Layer 3 of a small transformer language model trained on English Wikipedia (9 layers, counted from 0, width 96).
A neuron's activation on a vector x is GELU(weights . x), where the dot is the dot product.

Input weights of the MLP neurons that the questions are about. A number n stands for (n - 500) times 0.0012.
n2: 455,609,511,395,461,584,586,506,554,629,586,653,197,448,577,561,431,431,497,620,410,494,586,397,443,454,432,462,590,526,372,415,360,392,517,255,265,507,550,476,508,593,291,567,495,468,460,526,303,551,315,455,437,176,575,501,344,540,546,588,476,599,376,559,700,600,519,425,576,594,535,468,434,478,498,541,686,339,438,586,437,339,565,313,528,581,455,582,372,445,772,394,405,612,569,629
n4: 701,251,385,568,570,453,303,555,733,522,476,576,498,491,353,504,479,459,360,501,486,332,565,500,465,432,588,574,492,524,412,351,691,524,580,470,471,435,468,651,593,561,492,443,595,584,674,676,711,681,31,598,497,530,617,596,524,446,692,507,469,570,358,401,429,468,496,425,324,468,493,537,394,411,530,404,543,474,509,660,604,511,561,475,575,489,380,660,710,455,657,453,352,312,578,328
n11: 624,638,610,460,804,724,521,399,542,734,425,567,490,658,639,639,611,313,454,392,459,553,572,648,494,423,487,425,420,284,560,786,526,457,537,553,380,523,935,529,484,687,528,425,174,431,466,602,547,433,650,516,354,679,382,562,486,312,518,564,501,556,318,443,436,457,474,517,437,490,443,550,720,491,304,387,459,293,368,511,608,193,411,448,389,515,239,458,282,464,365,733,537,385,563,480
n12: 629,434,325,409,451,462,591,577,405,479,559,480,337,224,328,369,557,366,562,601,743,372,429,532,690,410,326,350,389,581,663,596,436,496,345,566,603,578,579,293,468,523,437,383,444,362,567,408,555,655,488,637,488,576,525,335,336,613,383,643,540,566,354,331,700,391,551,415,507,449,628,530,752,395,245,541,737,388,453,535,510,368,421,479,424,355,535,538,581,252,435,561,520,296,602,581
n14: 376,449,593,375,612,497,415,674,284,544,522,613,435,308,518,547,464,422,661,477,179,391,603,413,524,606,593,504,830,656,451,663,429,508,518,561,542,347,504,607,399,433,683,329,285,496,498,480,471,509,444,578,402,582,647,592,474,479,429,761,556,484,530,402,588,388,695,543,556,725,752,509,388,440,292,552,510,414,606,421,330,482,584,318,624,485,478,435,384,640,551,671,598,431,405,589
n30: 397,498,370,644,545,694,439,375,577,259,431,320,572,664,320,467,362,326,550,549,584,550,587,416,643,604,517,652,580,379,545,582,650,268,540,579,568,400,522,374,634,465,254,478,695,528,335,541,594,557,551,521,601,404,431,394,413,606,578,603,439,359,438,421,626,261,674,549,507,454,268,354,416,579,498,528,563,527,562,452,575,394,507,725,631,466,405,739,412,509,514,492,375,700,613,567
n39: 631,567,749,640,594,331,369,597,441,255,766,608,575,756,360,465,455,617,511,624,530,468,506,382,399,197,521,356,429,438,580,525,564,710,573,627,340,410,381,478,526,401,490,407,355,431,312,551,622,561,464,501,463,525,592,490,587,478,534,562,418,560,478,640,568,513,442,538,458,504,551,623,712,427,610,414,450,484,552,545,582,528,459,500,409,581,680,747,482,533,523,199,598,797,627,529
n43: 753,504,385,553,318,514,337,428,647,472,353,416,500,433,294,530,621,406,489,450,418,368,553,441,465,429,632,348,411,563,203,402,463,459,740,636,455,557,588,481,696,489,523,641,855,704,582,465,525,531,648,444,497,487,544,341,340,393,548,535,310,408,624,425,444,561,628,424,632,309,447,640,464,544,463,551,518,547,372,532,503,464,386,636,420,500,620,531,399,494,469,491,584,422,405,460
n56: 468,497,627,515,326,286,516,578,574,529,563,543,295,488,323,231,659,621,421,579,776,549,768,397,469,300,611,460,137,537,591,416,724,645,725,510,559,267,632,652,538,444,274,539,658,591,419,352,435,603,557,491,205,376,433,453,505,501,457,551,552,705,480,464,288,463,477,607,489,533,462,544,468,290,477,448,488,525,527,422,369,538,540,480,485,448,426,457,411,392,430,517,525,441,504,396
n71: 334,595,583,642,548,596,621,454,387,747,586,513,573,352,591,463,385,483,482,370,576,320,403,366,651,394,577,521,429,517,479,489,370,338,496,530,527,456,545,645,342,320,587,506,434,421,562,543,524,606,694,467,427,589,546,485,481,528,485,465,604,542,412,574,410,354,473,627,745,389,416,457,522,527,772,587,484,443,602,498,392,597,658,503,506,586,297,716,526,440,390,433,460,453,538,623
n79: 499,585,434,447,674,564,594,413,609,607,488,445,473,508,591,517,749,624,585,368,584,579,586,436,631,560,311,498,434,811,379,500,570,460,528,429,682,534,592,626,513,306,419,651,662,702,477,624,546,485,502,449,505,411,438,768,660,371,654,770,464,558,464,632,315,341,684,617,623,553,345,478,462,391,505,278,665,426,530,513,586,627,518,542,282,443,565,350,585,405,288,421,591,418,379,597
n80: 510,510,582,637,589,470,471,636,429,392,575,374,383,378,415,569,548,544,585,480,506,425,484,528,187,420,654,587,529,599,462,633,219,371,591,306,412,387,621,481,445,606,551,682,299,600,444,562,688,370,508,482,553,461,601,548,434,529,636,535,653,535,611,522,587,386,291,381,622,509,398,530,488,449,282,573,506,421,550,475,421,478,488,497,395,561,779,412,360,534,319,458,495,633,469,471
n99: 451,470,425,384,400,764,499,612,500,480,576,572,274,590,386,608,384,429,557,495,392,482,370,576,472,655,679,310,627,489,338,291,452,500,410,384,606,590,483,373,533,385,498,362,437,390,305,641,560,334,480,358,673,742,316,296,372,466,629,477,346,461,499,238,466,485,848,604,667,433,469,509,523,354,467,527,579,440,348,290,687,322,653,576,321,363,576,444,642,506,442,451,506,347,663,591
n124: 699,668,555,558,390,597,563,672,531,592,478,548,726,256,401,507,428,521,620,398,660,340,390,427,556,620,502,474,497,679,459,600,509,405,514,668,482,529,542,450,509,467,391,433,400,561,399,748,326,471,341,387,413,564,529,548,364,449,560,543,468,690,516,480,477,679,578,529,526,415,566,589,472,360,351,375,323,371,394,536,517,445,526,439,516,618,642,630,480,451,514,524,448,627,641,565
n129: 469,341,537,652,610,342,429,442,506,520,400,499,654,557,459,462,691,496,524,483,414,377,473,478,664,576,349,359,155,521,479,453,549,409,547,338,373,348,743,743,404,562,427,334,712,688,421,701,577,604,606,378,415,572,385,459,342,569,544,704,486,484,607,257,604,524,665,394,422,552,458,457,358,694,553,409,752,230,531,368,649,519,555,443,184,650,529,413,511,469,336,585,489,683,599,651
n130: 654,489,438,571,397,473,511,620,374,534,516,494,418,361,438,594,482,638,486,667,244,570,521,317,447,704,577,547,582,507,488,463,339,639,603,539,548,579,558,487,482,404,715,466,657,539,506,478,511,436,447,424,390,488,523,308,371,424,547,562,363,420,458,514,486,369,581,498,429,569,639,463,270,309,128,614,408,343,527,422,463,486,636,653,525,509,525,609,422,413,601,576,447,648,607,304
n141: 297,464,607,494,366,374,446,371,537,491,530,448,436,809,608,521,606,556,354,619,320,452,457,452,389,558,749,469,404,532,387,535,371,479,539,369,442,328,616,628,530,535,702,629,487,367,686,542,555,324,344,520,519,554,453,608,485,473,613,519,508,598,400,731,362,751,378,416,405,586,592,574,721,550,478,571,470,540,475,501,386,371,609,696,540,456,254,554,484,428,398,632,254,747,540,493
n149: 484,549,476,379,580,561,560,582,273,552,519,621,480,543,501,592,563,580,656,711,527,545,474,530,532,348,530,341,623,481,672,632,374,286,537,492,478,367,552,443,540,306,341,584,532,257,574,326,802,420,377,533,386,583,433,605,636,361,392,529,551,291,536,528,529,607,676,431,480,390,535,427,507,505,477,525,481,601,622,526,460,484,444,486,385,623,404,517,532,491,533,551,524,508,584,421
n154: 484,545,549,573,676,535,435,455,411,244,589,299,532,500,471,467,609,464,379,499,526,428,718,675,347,481,366,500,422,253,458,584,457,445,375,509,393,625,392,516,690,528,797,252,590,352,432,402,620,461,398,492,414,636,453,610,495,124,421,711,574,572,586,371,459,497,734,444,310,583,537,493,682,509,526,702,418,487,392,495,379,612,606,572,572,623,540,497,488,554,327,507,466,677,391,604
n162: 665,629,335,362,522,532,503,441,614,534,357,403,609,677,475,378,560,624,591,676,605,491,336,394,569,146,479,301,405,382,606,675,389,636,514,481,557,534,789,575,472,500,607,463,478,441,421,470,583,781,368,408,413,612,368,601,504,601,566,658,493,522,708,605,418,637,517,365,696,407,216,493,458,617,590,255,546,624,470,472,626,405,501,376,334,661,438,306,648,564,487,598,530,331,679,474
n168: 670,626,406,532,601,427,457,406,487,420,625,294,345,354,364,645,614,453,561,568,495,609,611,653,715,446,545,617,407,361,699,330,353,295,483,654,504,628,427,543,536,551,590,707,350,446,332,383,571,533,364,507,774,480,633,466,477,463,358,573,464,452,423,659,533,558,500,447,625,561,517,531,467,537,443,466,441,407,387,542,387,627,529,436,634,513,642,435,565,451,542,290,593,671,435,324
n175: 567,702,459,644,599,462,570,316,533,708,509,516,700,533,555,449,552,308,663,359,497,345,432,488,499,548,380,637,518,649,620,633,483,384,569,611,593,459,335,579,410,545,466,518,340,506,371,521,667,576,597,526,569,569,518,448,450,360,609,632,557,577,326,571,586,498,475,447,457,478,625,598,387,355,417,545,442,507,462,333,186,461,676,668,631,550,491,594,522,334,544,662,315,475,291,496
n178: 645,409,478,476,737,650,614,522,650,503,539,470,544,625,387,526,680,479,512,670,636,424,597,665,594,523,499,578,462,366,438,543,393,410,471,683,504,506,546,478,647,702,576,512,601,562,318,515,531,751,590,631,550,543,227,526,568,500,331,712,409,528,525,664,533,757,611,547,653,347,470,404,357,731,518,398,584,496,537,682,437,612,501,415,410,788,630,456,650,561,414,426,535,414,603,595
n179: 627,682,516,651,390,340,475,548,449,573,403,578,578,606,428,537,519,467,414,629,528,763,330,391,295,378,463,579,430,536,469,455,599,541,295,384,450,661,455,478,531,428,332,609,422,426,729,471,544,551,433,588,343,548,642,358,329,477,513,701,399,468,597,322,411,604,467,489,643,454,568,359,500,235,468,460,452,576,598,504,522,447,413,439,343,459,307,563,493,537,534,445,574,578,716,386
n183: 475,551,575,695,429,390,600,473,719,841,357,282,490,342,374,544,461,423,468,481,563,390,396,660,375,618,625,487,514,560,600,540,564,649,610,621,633,371,586,546,587,551,336,505,487,413,424,539,728,428,414,388,599,481,489,665,374,513,483,643,596,413,454,344,589,367,572,452,450,588,417,376,690,588,740,509,643,512,480,666,565,765,430,583,496,412,307,438,413,602,364,330,526,564,549,449
n197: 427,391,277,678,400,271,593,534,362,402,420,302,307,487,494,465,519,467,536,574,471,626,494,403,530,444,447,529,544,562,512,368,651,621,620,525,455,361,599,422,421,480,448,588,384,468,566,379,529,349,659,453,391,604,326,589,507,454,511,607,447,427,491,398,391,413,428,492,754,672,682,382,454,411,582,625,536,416,567,364,424,621,473,508,526,421,543,598,473,534,668,347,395,570,411,609
n230: 239,394,490,484,322,554,470,696,324,689,438,578,451,501,420,600,348,353,597,450,619,478,379,521,534,247,471,611,312,578,678,581,618,510,507,446,543,449,625,431,578,384,287,416,482,390,563,471,444,484,517,382,285,538,308,729,530,535,376,641,441,383,582,490,530,595,405,648,583,541,562,660,428,738,409,450,496,285,693,416,509,421,503,559,666,446,411,380,524,593,480,498,668,505,351,543
n232: 458,477,497,472,559,473,580,573,599,304,455,398,424,467,402,283,621,473,393,603,336,659,689,329,537,417,730,568,405,704,387,638,613,654,562,474,673,475,495,508,570,316,607,610,567,355,306,572,504,445,487,426,458,472,481,436,608,328,409,514,523,641,544,414,578,427,757,588,415,626,577,570,408,351,577,404,447,485,895,600,592,593,587,444,573,500,388,462,588,400,522,461,433,468,445,440
n233: 504,577,576,479,362,404,446,609,427,205,580,565,605,545,445,318,750,533,440,543,501,595,443,525,436,403,605,520,524,385,562,499,562,578,298,747,646,423,280,440,493,512,632,614,618,374,569,488,541,548,447,581,530,451,503,635,331,450,509,642,302,436,816,601,500,594,385,602,570,446,400,523,382,491,607,368,686,500,501,555,437,424,399,688,626,720,443,522,517,541,634,370,443,488,548,438
n239: 617,340,444,656,400,582,301,405,525,344,540,600,373,547,412,573,387,470,434,453,399,708,544,257,531,615,532,432,491,638,404,687,599,431,657,431,462,493,461,612,574,622,578,487,495,426,688,485,279,666,372,449,381,439,670,239,539,474,432,560,477,628,319,533,486,655,554,627,672,340,567,456,549,491,619,745,592,328,367,402,406,641,705,595,427,444,353,692,495,692,452,443,555,509,383,493
n243: 483,444,478,618,450,408,469,572,347,499,574,437,336,535,558,429,435,509,430,542,332,324,450,431,496,486,499,468,400,457,458,367,621,453,417,496,571,411,425,558,546,513,463,462,484,537,567,719,343,538,483,415,272,416,546,398,524,329,460,623,471,297,406,572,431,596,552,376,497,502,501,533,322,412,499,591,327,670,583,617,278,497,471,519,506,760,774,556,378,541,630,442,500,730,573,561
n252: 666,437,529,314,605,547,385,745,695,487,531,640,583,508,616,851,395,477,717,380,468,514,405,452,520,560,315,498,472,369,621,635,405,493,477,623,666,628,369,707,682,648,551,550,388,552,579,556,554,691,681,410,441,486,598,669,534,627,492,495,612,609,769,445,541,352,515,444,270,499,682,629,414,706,531,701,301,578,473,529,640,430,564,499,395,589,410,547,466,483,456,450,681,674,431,498

Each question shows a token from some text and the vector x that enters the MLP there. A number n stands for (n - 500) times 0.0095.

"Ar": 578,573,535,494,595,379,583,574,657,621,338,343,583,412,770,465,407,677,437,367,430,527,575,190,387,562,498,671,389,474,415,636,704,413,711,673,601,571,308,719,594,619,531,553,491,594,670,437,224,493,558,467,455,470,709,582,585,474,364,380,855,437,646,611,593,416,427,576,455,473,603,433,413,594,421,414,735,472,547,514,445,562,483,402,443,320,285,630,429,786,479,551,623,662,422,794
The most active neuron and its activation: n252, at about 4.3

"n": 348,503,563,358,583,424,534,308,538,419,631,451,632,791,612,261,324,389,577,534,390,435,204,517,425,517,471,516,521,323,503,569,718,462,365,577,523,443,501,424,561,815,471,554,627,544,503,473,564,266,540,452,815,319,713,344,512,430,625,487,489,487,415,583,699,428,431,475,777,266,424,403,497,537,514,764,698,498,582,498,615,607,270,528,605,397,594,470,695,688,503,469,472,528,294,476
Which of these neurons fires most? n30

"it": 541,698,471,546,328,486,464,697,624,439,387,559,647,537,642,569,527,340,503,334,424,730,610,369,538,459,601,703,480,320,346,359,625,470,564,422,517,590,367,540,549,497,470,310,435,596,465,651,532,410,333,475,666,439,653,617,790,703,577,222,685,280,536,681,713,444,491,380,549,516,647,502,478,725,227,255,415,460,503,557,410,643,341,388,513,477,376,710,621,292,428,360,590,548,293,596
The most active neuron and its activation: n252, at about 2.5

"s": 425,626,430,519,515,339,519,707,665,656,521,250,797,511,530,434,585,303,526,735,263,444,568,347,574,558,533,360,448,184,521,459,805,507,464,547,581,705,440,405,379,565,484,247,293,651,591,267,623,339,558,576,551,264,654,588,530,390,604,491,559,540,523,489,394,510,523,367,618,328,281,331,480,522,428,200,567,456,629,467,404,409,382,281,413,395,474,426,519,462,367,468,494,413,530,574
Which of these neurons fires most? n162

".": 609,537,291,656,426,379,442,610,344,522,616,348,768,509,451,385,206,475,431,551,364,472,558,407,333,804,584,511,441,461,702,322,444,336,459,468,498,427,256,502,473,375,634,306,530,504,686,343,357,431,467,320,615,551,482,651,555,190,459,518,642,550,696,679,620,739,588,570,586,577,528,386,588,532,324,508,364,607,419,392,273,549,334,338,387,520,566,570,553,513,493,564,574,418,537,535
The most active neuron and its activation: n154, at about 3.3

"st": 577,518,343,439,244,617,391,743,496,676,493,671,775,422,499,521,180,503,502,528,441,591,542,441,212,601,523,569,518,455,493,537,686,341,409,498,530,407,585,587,468,521,520,247,575,484,514,453,80,258,482,774,671,466,557,503,427,484,632,342,548,399,500,638,535,557,593,210,681,287,483,537,555,583,320,432,601,463,428,442,636,584,486,464,431,538,551,774,601,649,567,435,423,424,568,622
Which of these neurons fires most? n124

"rat": 261,512,556,345,443,374,531,610,508,421,624,536,776,390,598,480,181,433,455,409,380,611,453,451,232,571,448,705,642,521,776,501,590,525,574,592,465,551,405,728,482,510,506,355,309,502,707,395,150,417,592,332,530,367,672,419,444,547,574,660,589,265,537,800,538,536,470,398,628,345,288,382,590,421,512,437,597,617,613,594,393,536,469,528,342,369,583,657,604,634,685,537,415,598,442,492
The three highest activations, in order: n243, n239, n179

" ": 364,621,390,629,324,377,529,577,762,512,709,554,664,402,421,343,559,400,406,532,373,724,423,416,426,689,622,635,678,488,739,463,463,346,465,362,655,440,431,537,333,463,434,588,562,621,483,437,424,436,392,515,643,495,463,518,590,338,371,339,798,437,367,648,496,727,362,486,591,233,579,279,353,616,422,497,430,609,276,491,248,460,447,372,411,404,557,630,591,401,585,638,663,462,329,591
The most active neuron and its activation: n175, at about 2.6

" president": 507,595,257,286,475,298,507,681,526,571,387,490,687,367,526,297,118,375,589,638,409,638,336,410,423,561,488,506,555,420,592,529,595,348,716,370,491,529,201,663,430,499,421,553,493,313,474,332,264,318,441,523,719,356,445,671,493,570,343,550,640,366,611,455,618,536,545,646,696,441,434,414,609,515,257,519,355,372,649,498,416,537,510,493,240,519,520,484,552,549,477,477,687,501,418,593
Which of these neurons fires most? n230

"==": 564,682,359,598,369,223,514,690,446,446,675,479,770,491,550,412,475,417,386,601,286,508,704,261,481,672,552,621,396,379,696,649,529,470,296,652,579,431,220,440,414,576,576,461,515,526,536,503,388,355,478,509,585,530,448,698,612,258,544,585,748,436,471,624,592,716,647,618,588,375,409,379,707,380,481,340,340,597,362,450,335,544,597,484,362,520,403,645,657,552,424,433,601,493,316,527
Which of these neurons fires most? n154

" to": 506,523,402,624,427,236,531,619,627,500,596,492,834,417,482,523,352,408,491,502,251,561,453,438,272,630,692,599,581,488,668,404,725,365,554,437,523,320,431,556,327,381,422,425,479,537,416,504,579,460,435,488,670,419,404,721,635,430,405,412,590,199,561,592,437,801,549,521,602,714,409,423,470,516,359,316,483,553,358,405,410,390,328,418,262,556,446,570,687,586,532,570,736,573,369,483
Which of these neurons fires most? n149

" so": 334,453,218,464,388,256,767,716,542,561,503,436,683,602,420,227,509,403,354,603,377,471,628,413,460,789,557,622,506,363,451,497,667,283,531,444,460,544,451,559,516,563,414,493,553,560,456,562,641,434,346,446,709,624,301,722,380,439,548,525,757,501,521,544,410,600,528,488,700,548,548,407,440,504,341,457,353,457,185,526,339,579,387,362,270,325,504,569,567,514,421,367,472,380,439,651
Which of these neurons fires most? n197

" November": 557,589,364,386,540,314,500,647,650,639,427,416,562,570,462,381,379,232,462,443,446,495,613,256,381,675,575,603,536,467,552,480,700,414,638,444,613,497,254,460,332,419,538,430,451,621,548,379,385,261,501,426,678,563,583,692,505,499,621,316,698,327,506,493,618,627,712,612,574,407,509,547,732,511,223,758,702,539,508,445,687,516,448,432,355,473,270,545,554,406,624,396,783,379,363,476
Which of these neurons fires most? n99

" |": 525,488,358,551,450,303,555,575,427,340,693,495,756,551,422,575,277,404,454,549,233,482,669,403,504,609,523,531,332,323,823,296,560,476,302,536,618,454,321,427,356,426,560,604,709,607,576,518,514,413,563,364,624,635,480,575,474,412,467,410,687,439,378,872,683,585,504,532,740,383,402,435,609,626,252,528,493,546,444,551,398,469,371,294,388,535,313,479,434,628,466,527,602,368,355,460
Which of these neurons fires most? n168

"ce": 668,608,196,531,569,437,528,618,480,769,407,594,751,504,464,351,315,470,398,500,435,624,473,314,507,666,495,559,499,335,340,363,554,389,576,450,514,511,423,650,408,524,485,466,655,400,274,461,437,205,503,636,691,420,576,512,616,502,554,476,510,427,710,585,491,431,696,540,532,412,391,628,474,676,413,364,635,552,298,751,612,652,552,329,357,430,430,522,570,631,256,561,664,330,470,819
Which of these neurons fires most? n79

",": 588,573,400,441,490,398,526,584,650,602,552,382,676,475,421,340,334,322,168,600,459,406,475,407,550,680,606,492,488,532,387,231,482,291,652,531,614,418,447,518,598,454,398,497,432,827,542,460,555,317,613,487,672,413,185,676,491,325,273,365,613,503,391,665,710,564,595,487,580,491,507,533,400,520,259,428,399,749,370,710,448,436,327,525,378,453,387,430,705,557,670,549,581,609,435,518
Which of these neurons fires most? n43

"3": 527,669,308,296,446,360,442,555,537,620,600,408,677,710,287,73,369,372,292,688,564,474,465,352,491,563,568,435,566,420,498,381,596,497,771,445,365,365,371,434,548,464,422,397,323,865,490,288,450,312,267,601,682,503,484,588,382,294,508,449,646,562,625,544,544,695,438,673,529,503,601,458,483,518,602,448,464,345,390,396,399,536,385,455,368,437,340,442,630,501,537,591,536,615,583,574
The most active neuron and its activation: n56, at about 2.2

")": 444,710,218,524,616,215,607,729,364,319,575,592,688,527,604,420,241,339,474,569,245,639,736,365,492,752,614,614,342,463,588,391,572,572,371,631,640,278,548,378,491,464,577,458,524,548,510,387,380,539,631,445,692,410,488,613,315,401,504,511,631,543,552,669,490,471,439,505,673,419,547,534,351,269,318,570,449,503,508,538,411,484,502,411,382,550,572,756,537,556,386,671,647,466,357,380
Which of these neurons fires most? n130

"%": 578,849,344,423,498,464,558,545,430,604,541,493,835,606,373,459,295,492,433,527,391,494,695,272,571,552,484,581,631,581,472,506,548,414,629,483,678,288,337,512,402,487,574,578,605,552,481,255,454,369,465,277,610,606,611,787,434,334,489,466,733,451,628,416,686,667,549,433,745,390,536,513,453,523,486,306,493,470,766,554,406,705,457,429,247,399,270,509,525,482,596,496,551,472,348,477
The most active neuron and its activation: n232, at about 2.9

" Dem": 543,640,308,349,482,377,657,626,441,633,298,572,767,324,585,511,381,383,436,579,641,564,470,249,584,620,481,486,589,665,473,451,454,447,491,542,644,408,286,586,422,528,602,635,321,671,413,488,378,467,349,604,626,496,643,670,723,422,550,345,768,316,447,510,401,670,633,430,722,492,333,560,252,565,324,437,468,387,404,470,472,731,441,354,401,260,414,733,693,478,557,554,593,490,478,420
The most active neuron and its activation: n124, at about 2.9

" –": 500,572,421,523,382,347,589,749,463,486,654,286,654,571,589,451,378,371,397,513,284,377,435,403,395,852,671,529,416,645,769,296,702,410,434,470,586,541,523,489,374,401,507,362,644,700,467,529,569,413,618,581,748,353,463,592,462,356,466,412,421,470,288,678,498,607,632,554,687,461,641,577,652,614,312,591,475,535,319,566,392,561,343,421,269,460,432,522,596,552,443,394,714,456,469,603
The three highest activations, in order: n99, n243, n183

"1": 480,621,397,267,354,282,415,838,621,512,668,416,670,571,410,357,275,638,351,687,489,648,549,404,402,758,466,459,398,417,559,233,655,479,699,422,453,481,361,471,431,454,569,400,518,620,553,456,195,401,463,528,586,567,388,476,492,589,740,335,533,543,645,660,521,588,578,502,588,372,647,338,622,429,490,523,563,680,430,574,468,413,429,607,339,368,284,584,547,332,481,523,518,467,387,832
The three highest activations, in order: n141, n99, n56

"box": 166,808,522,729,535,291,650,598,491,570,537,460,727,416,395,480,390,225,416,578,496,588,327,417,315,549,561,419,521,432,497,574,589,390,635,509,482,379,422,586,399,328,393,391,491,603,454,606,437,373,434,292,682,343,621,449,511,565,318,407,710,530,552,603,445,648,397,634,665,548,558,426,638,522,501,337,511,341,564,459,220,674,627,595,225,332,422,398,719,528,479,632,441,603,465,625
Which of these neurons fires most? n71

" Police": 387,672,478,393,653,270,570,642,442,685,518,324,647,345,625,406,401,269,636,578,336,522,439,503,590,414,283,392,441,274,501,291,616,521,676,533,550,505,422,527,452,550,440,569,499,568,357,436,668,379,528,538,683,365,638,745,470,323,430,555,472,497,410,464,505,536,560,593,861,156,362,481,538,452,427,318,495,400,589,353,241,689,520,356,510,386,641,469,515,680,628,399,637,329,440,511
The most active neuron and its activation: n168, at about 3.7

"2": 386,676,434,504,514,258,498,513,565,429,767,597,699,662,275,294,273,393,552,505,483,544,542,202,352,584,359,524,596,521,544,432,654,385,543,619,467,400,422,443,351,451,542,584,581,786,513,476,494,204,453,668,683,641,535,665,493,396,516,220,619,476,617,419,543,569,464,672,562,409,680,489,610,577,349,621,639,538,389,422,445,469,559,369,374,247,316,370,538,701,610,443,565,526,441,594
Which of these neurons fires most? n197

" organ": 257,571,155,337,521,212,593,694,569,519,597,495,748,441,598,356,311,544,369,657,478,413,332,387,427,685,467,531,478,450,521,602,617,389,543,306,468,333,455,509,505,511,451,623,371,462,491,698,162,385,515,514,557,378,519,654,583,651,234,485,624,505,472,501,469,392,445,671,669,428,513,510,463,460,404,612,495,292,531,419,405,530,520,420,155,453,517,584,643,659,616,609,468,322,296,576
The most active neuron and its activation: n197, at about 2.1

"9": 603,730,384,279,261,320,311,766,581,617,564,486,635,682,516,278,354,453,306,752,458,655,404,326,334,721,543,481,421,419,594,309,698,558,684,344,580,392,301,599,327,373,507,495,492,637,558,454,290,415,361,618,637,548,248,430,511,415,640,329,546,604,670,561,591,614,555,555,573,362,497,374,605,405,408,506,502,649,467,565,498,541,439,513,386,372,346,526,598,425,523,459,607,446,423,724
Which of these neurons fires most? n179

" (": 389,571,505,557,357,328,536,509,444,494,630,571,534,661,409,481,358,462,487,626,209,461,514,172,547,747,453,567,547,444,663,468,583,431,354,558,694,507,252,403,399,595,553,528,540,628,679,471,535,433,693,512,806,517,440,490,477,236,361,538,721,408,441,620,499,629,524,534,800,267,466,441,494,490,512,521,386,355,513,718,372,425,430,358,362,659,657,440,556,627,499,611,755,432,407,568
Which of these neurons fires most? n243

"ins": 362,691,709,544,657,331,539,699,545,529,456,410,767,776,580,505,379,644,487,625,275,454,382,368,577,539,531,707,727,383,455,424,572,333,496,386,627,495,443,518,480,405,471,460,416,552,399,518,433,220,672,451,690,475,572,657,425,461,696,462,432,459,569,623,526,747,532,601,592,460,528,520,349,471,389,598,460,534,593,552,465,585,505,373,214,230,232,504,566,679,302,644,488,367,425,469
The three highest activations, in order: n141, n14, n179

"nor": 590,637,409,375,524,311,547,436,651,643,468,419,689,588,471,301,349,336,443,443,351,635,400,526,524,849,314,617,560,496,372,629,537,351,616,372,629,359,503,514,455,556,571,511,451,591,498,516,395,260,251,343,598,583,515,564,293,323,545,448,537,305,712,579,625,409,470,542,771,517,512,404,447,583,365,311,518,366,496,443,470,593,382,362,116,442,428,499,489,517,433,490,515,454,319,526
The two highest activations, in order: n79, n129

"as": 481,551,479,398,619,434,569,743,374,411,421,499,706,282,614,374,358,429,437,697,391,671,452,429,470,444,710,542,544,275,365,363,468,478,532,586,576,337,574,454,424,518,682,484,334,542,783,347,561,598,814,490,731,419,695,494,381,481,509,511,573,475,660,621,575,680,352,474,659,525,558,535,385,360,520,356,558,772,505,604,538,491,561,413,311,368,410,599,513,351,198,664,462,711,385,752
Which of these neurons fires most? n71

" of": 402,719,416,417,470,277,430,500,539,630,577,347,914,586,535,273,365,549,340,442,221,593,460,436,427,595,535,670,315,370,470,421,657,378,441,473,543,316,420,419,356,502,414,420,630,560,695,534,625,328,459,388,545,691,365,555,554,575,515,623,581,361,554,598,670,513,509,409,747,491,374,360,553,536,359,337,516,699,416,528,471,561,450,515,395,551,533,456,519,689,578,409,770,227,303,567
The most active neuron and its activation: n162, at about 2.1

"ta": 533,622,548,461,445,478,403,477,621,508,647,593,568,421,593,405,365,385,374,682,390,558,510,208,402,522,604,494,426,285,454,511,778,401,518,525,707,428,410,612,396,493,632,475,531,458,530,474,327,410,450,454,968,340,595,578,465,569,662,552,548,461,331,834,507,616,319,527,438,491,620,549,560,483,333,677,453,739,376,543,456,397,640,438,400,343,598,614,654,496,257,424,433,520,297,756
Which of these neurons fires most? n141

"-": 510,596,527,611,405,287,574,650,494,419,717,403,705,438,525,215,519,419,512,689,431,425,412,348,576,815,673,367,575,394,656,554,468,440,419,413,655,455,376,412,471,539,559,517,484,692,608,493,528,352,546,633,761,424,490,666,540,285,480,565,562,442,381,709,612,600,494,523,650,321,664,317,685,678,260,493,598,476,396,588,288,511,432,382,404,364,492,479,466,447,551,554,812,328,512,581
Which of these neurons fires most? n12

"'": 460,772,461,485,407,376,527,585,579,430,760,526,696,419,436,168,251,521,439,699,406,483,541,379,507,671,678,491,537,383,509,437,684,353,394,299,579,492,387,439,505,536,398,342,616,460,536,602,309,492,665,494,686,371,602,782,515,399,626,609,751,447,561,425,627,532,691,544,705,425,541,350,717,571,317,490,405,479,434,515,442,519,342,315,424,551,625,590,640,348,535,600,572,356,409,395
The most active neuron and its activation: n124, at about 1.7

"ties": 607,809,510,390,447,362,554,628,389,337,687,545,767,463,439,356,330,446,704,658,287,714,586,496,379,500,479,621,539,392,515,398,672,310,645,506,491,490,326,564,343,441,650,476,565,460,525,400,510,316,439,432,707,441,437,639,492,575,674,510,584,290,508,657,616,761,509,274,672,309,504,438,408,409,233,555,348,615,541,337,394,460,609,475,357,432,396,566,650,659,472,436,565,391,387,525
Which of these neurons fires most? n149

" view": 282,605,312,566,431,271,401,631,386,458,523,547,702,461,533,356,416,291,549,562,526,665,459,538,395,696,655,506,591,505,572,522,567,277,650,151,651,395,209,370,358,668,443,343,434,557,391,551,539,328,572,488,480,465,576,656,616,590,560,631,751,415,500,521,726,694,499,442,759,559,394,558,528,384,333,478,500,383,460,444,514,496,356,502,197,526,517,496,519,481,456,392,635,463,298,372
The most active neuron and its activation: n80, at about 3.8

" Cla": 477,674,363,334,447,442,638,711,595,513,480,325,563,566,534,491,441,360,385,548,654,421,349,180,581,751,392,502,461,479,536,649,566,444,718,485,635,591,347,534,452,523,635,473,445,497,471,254,311,366,578,687,802,523,540,686,722,659,424,456,584,366,251,584,305,389,723,593,532,532,533,624,647,663,555,447,535,416,383,409,441,570,429,231,382,365,432,578,473,521,538,440,519,351,424,709
Which of these neurons fires most? n79

" the": 628,634,448,530,514,296,595,518,486,617,575,571,693,522,570,402,220,450,518,619,364,582,471,379,399,746,603,572,408,351,637,588,600,267,575,544,600,372,467,543,535,703,498,333,583,677,453,406,571,302,368,424,631,687,531,556,422,336,541,432,713,476,215,580,513,512,581,620,653,399,509,336,795,602,297,285,470,392,374,643,398,468,352,358,424,440,381,560,546,514,455,660,545,434,273,519
The two highest activations, in order: n11, n175

"5": 520,645,345,325,437,498,317,701,495,618,631,597,690,666,383,244,208,558,326,646,608,453,536,364,447,587,478,489,513,448,522,206,473,451,567,334,598,349,425,546,332,591,345,365,621,752,454,452,244,264,123,471,641,592,547,438,469,554,474,304,589,532,531,424,672,477,488,499,591,405,537,424,558,459,345,630,582,575,437,575,569,591,366,316,405,372,297,625,537,435,517,488,604,576,383,707
Which of these neurons fires most? n2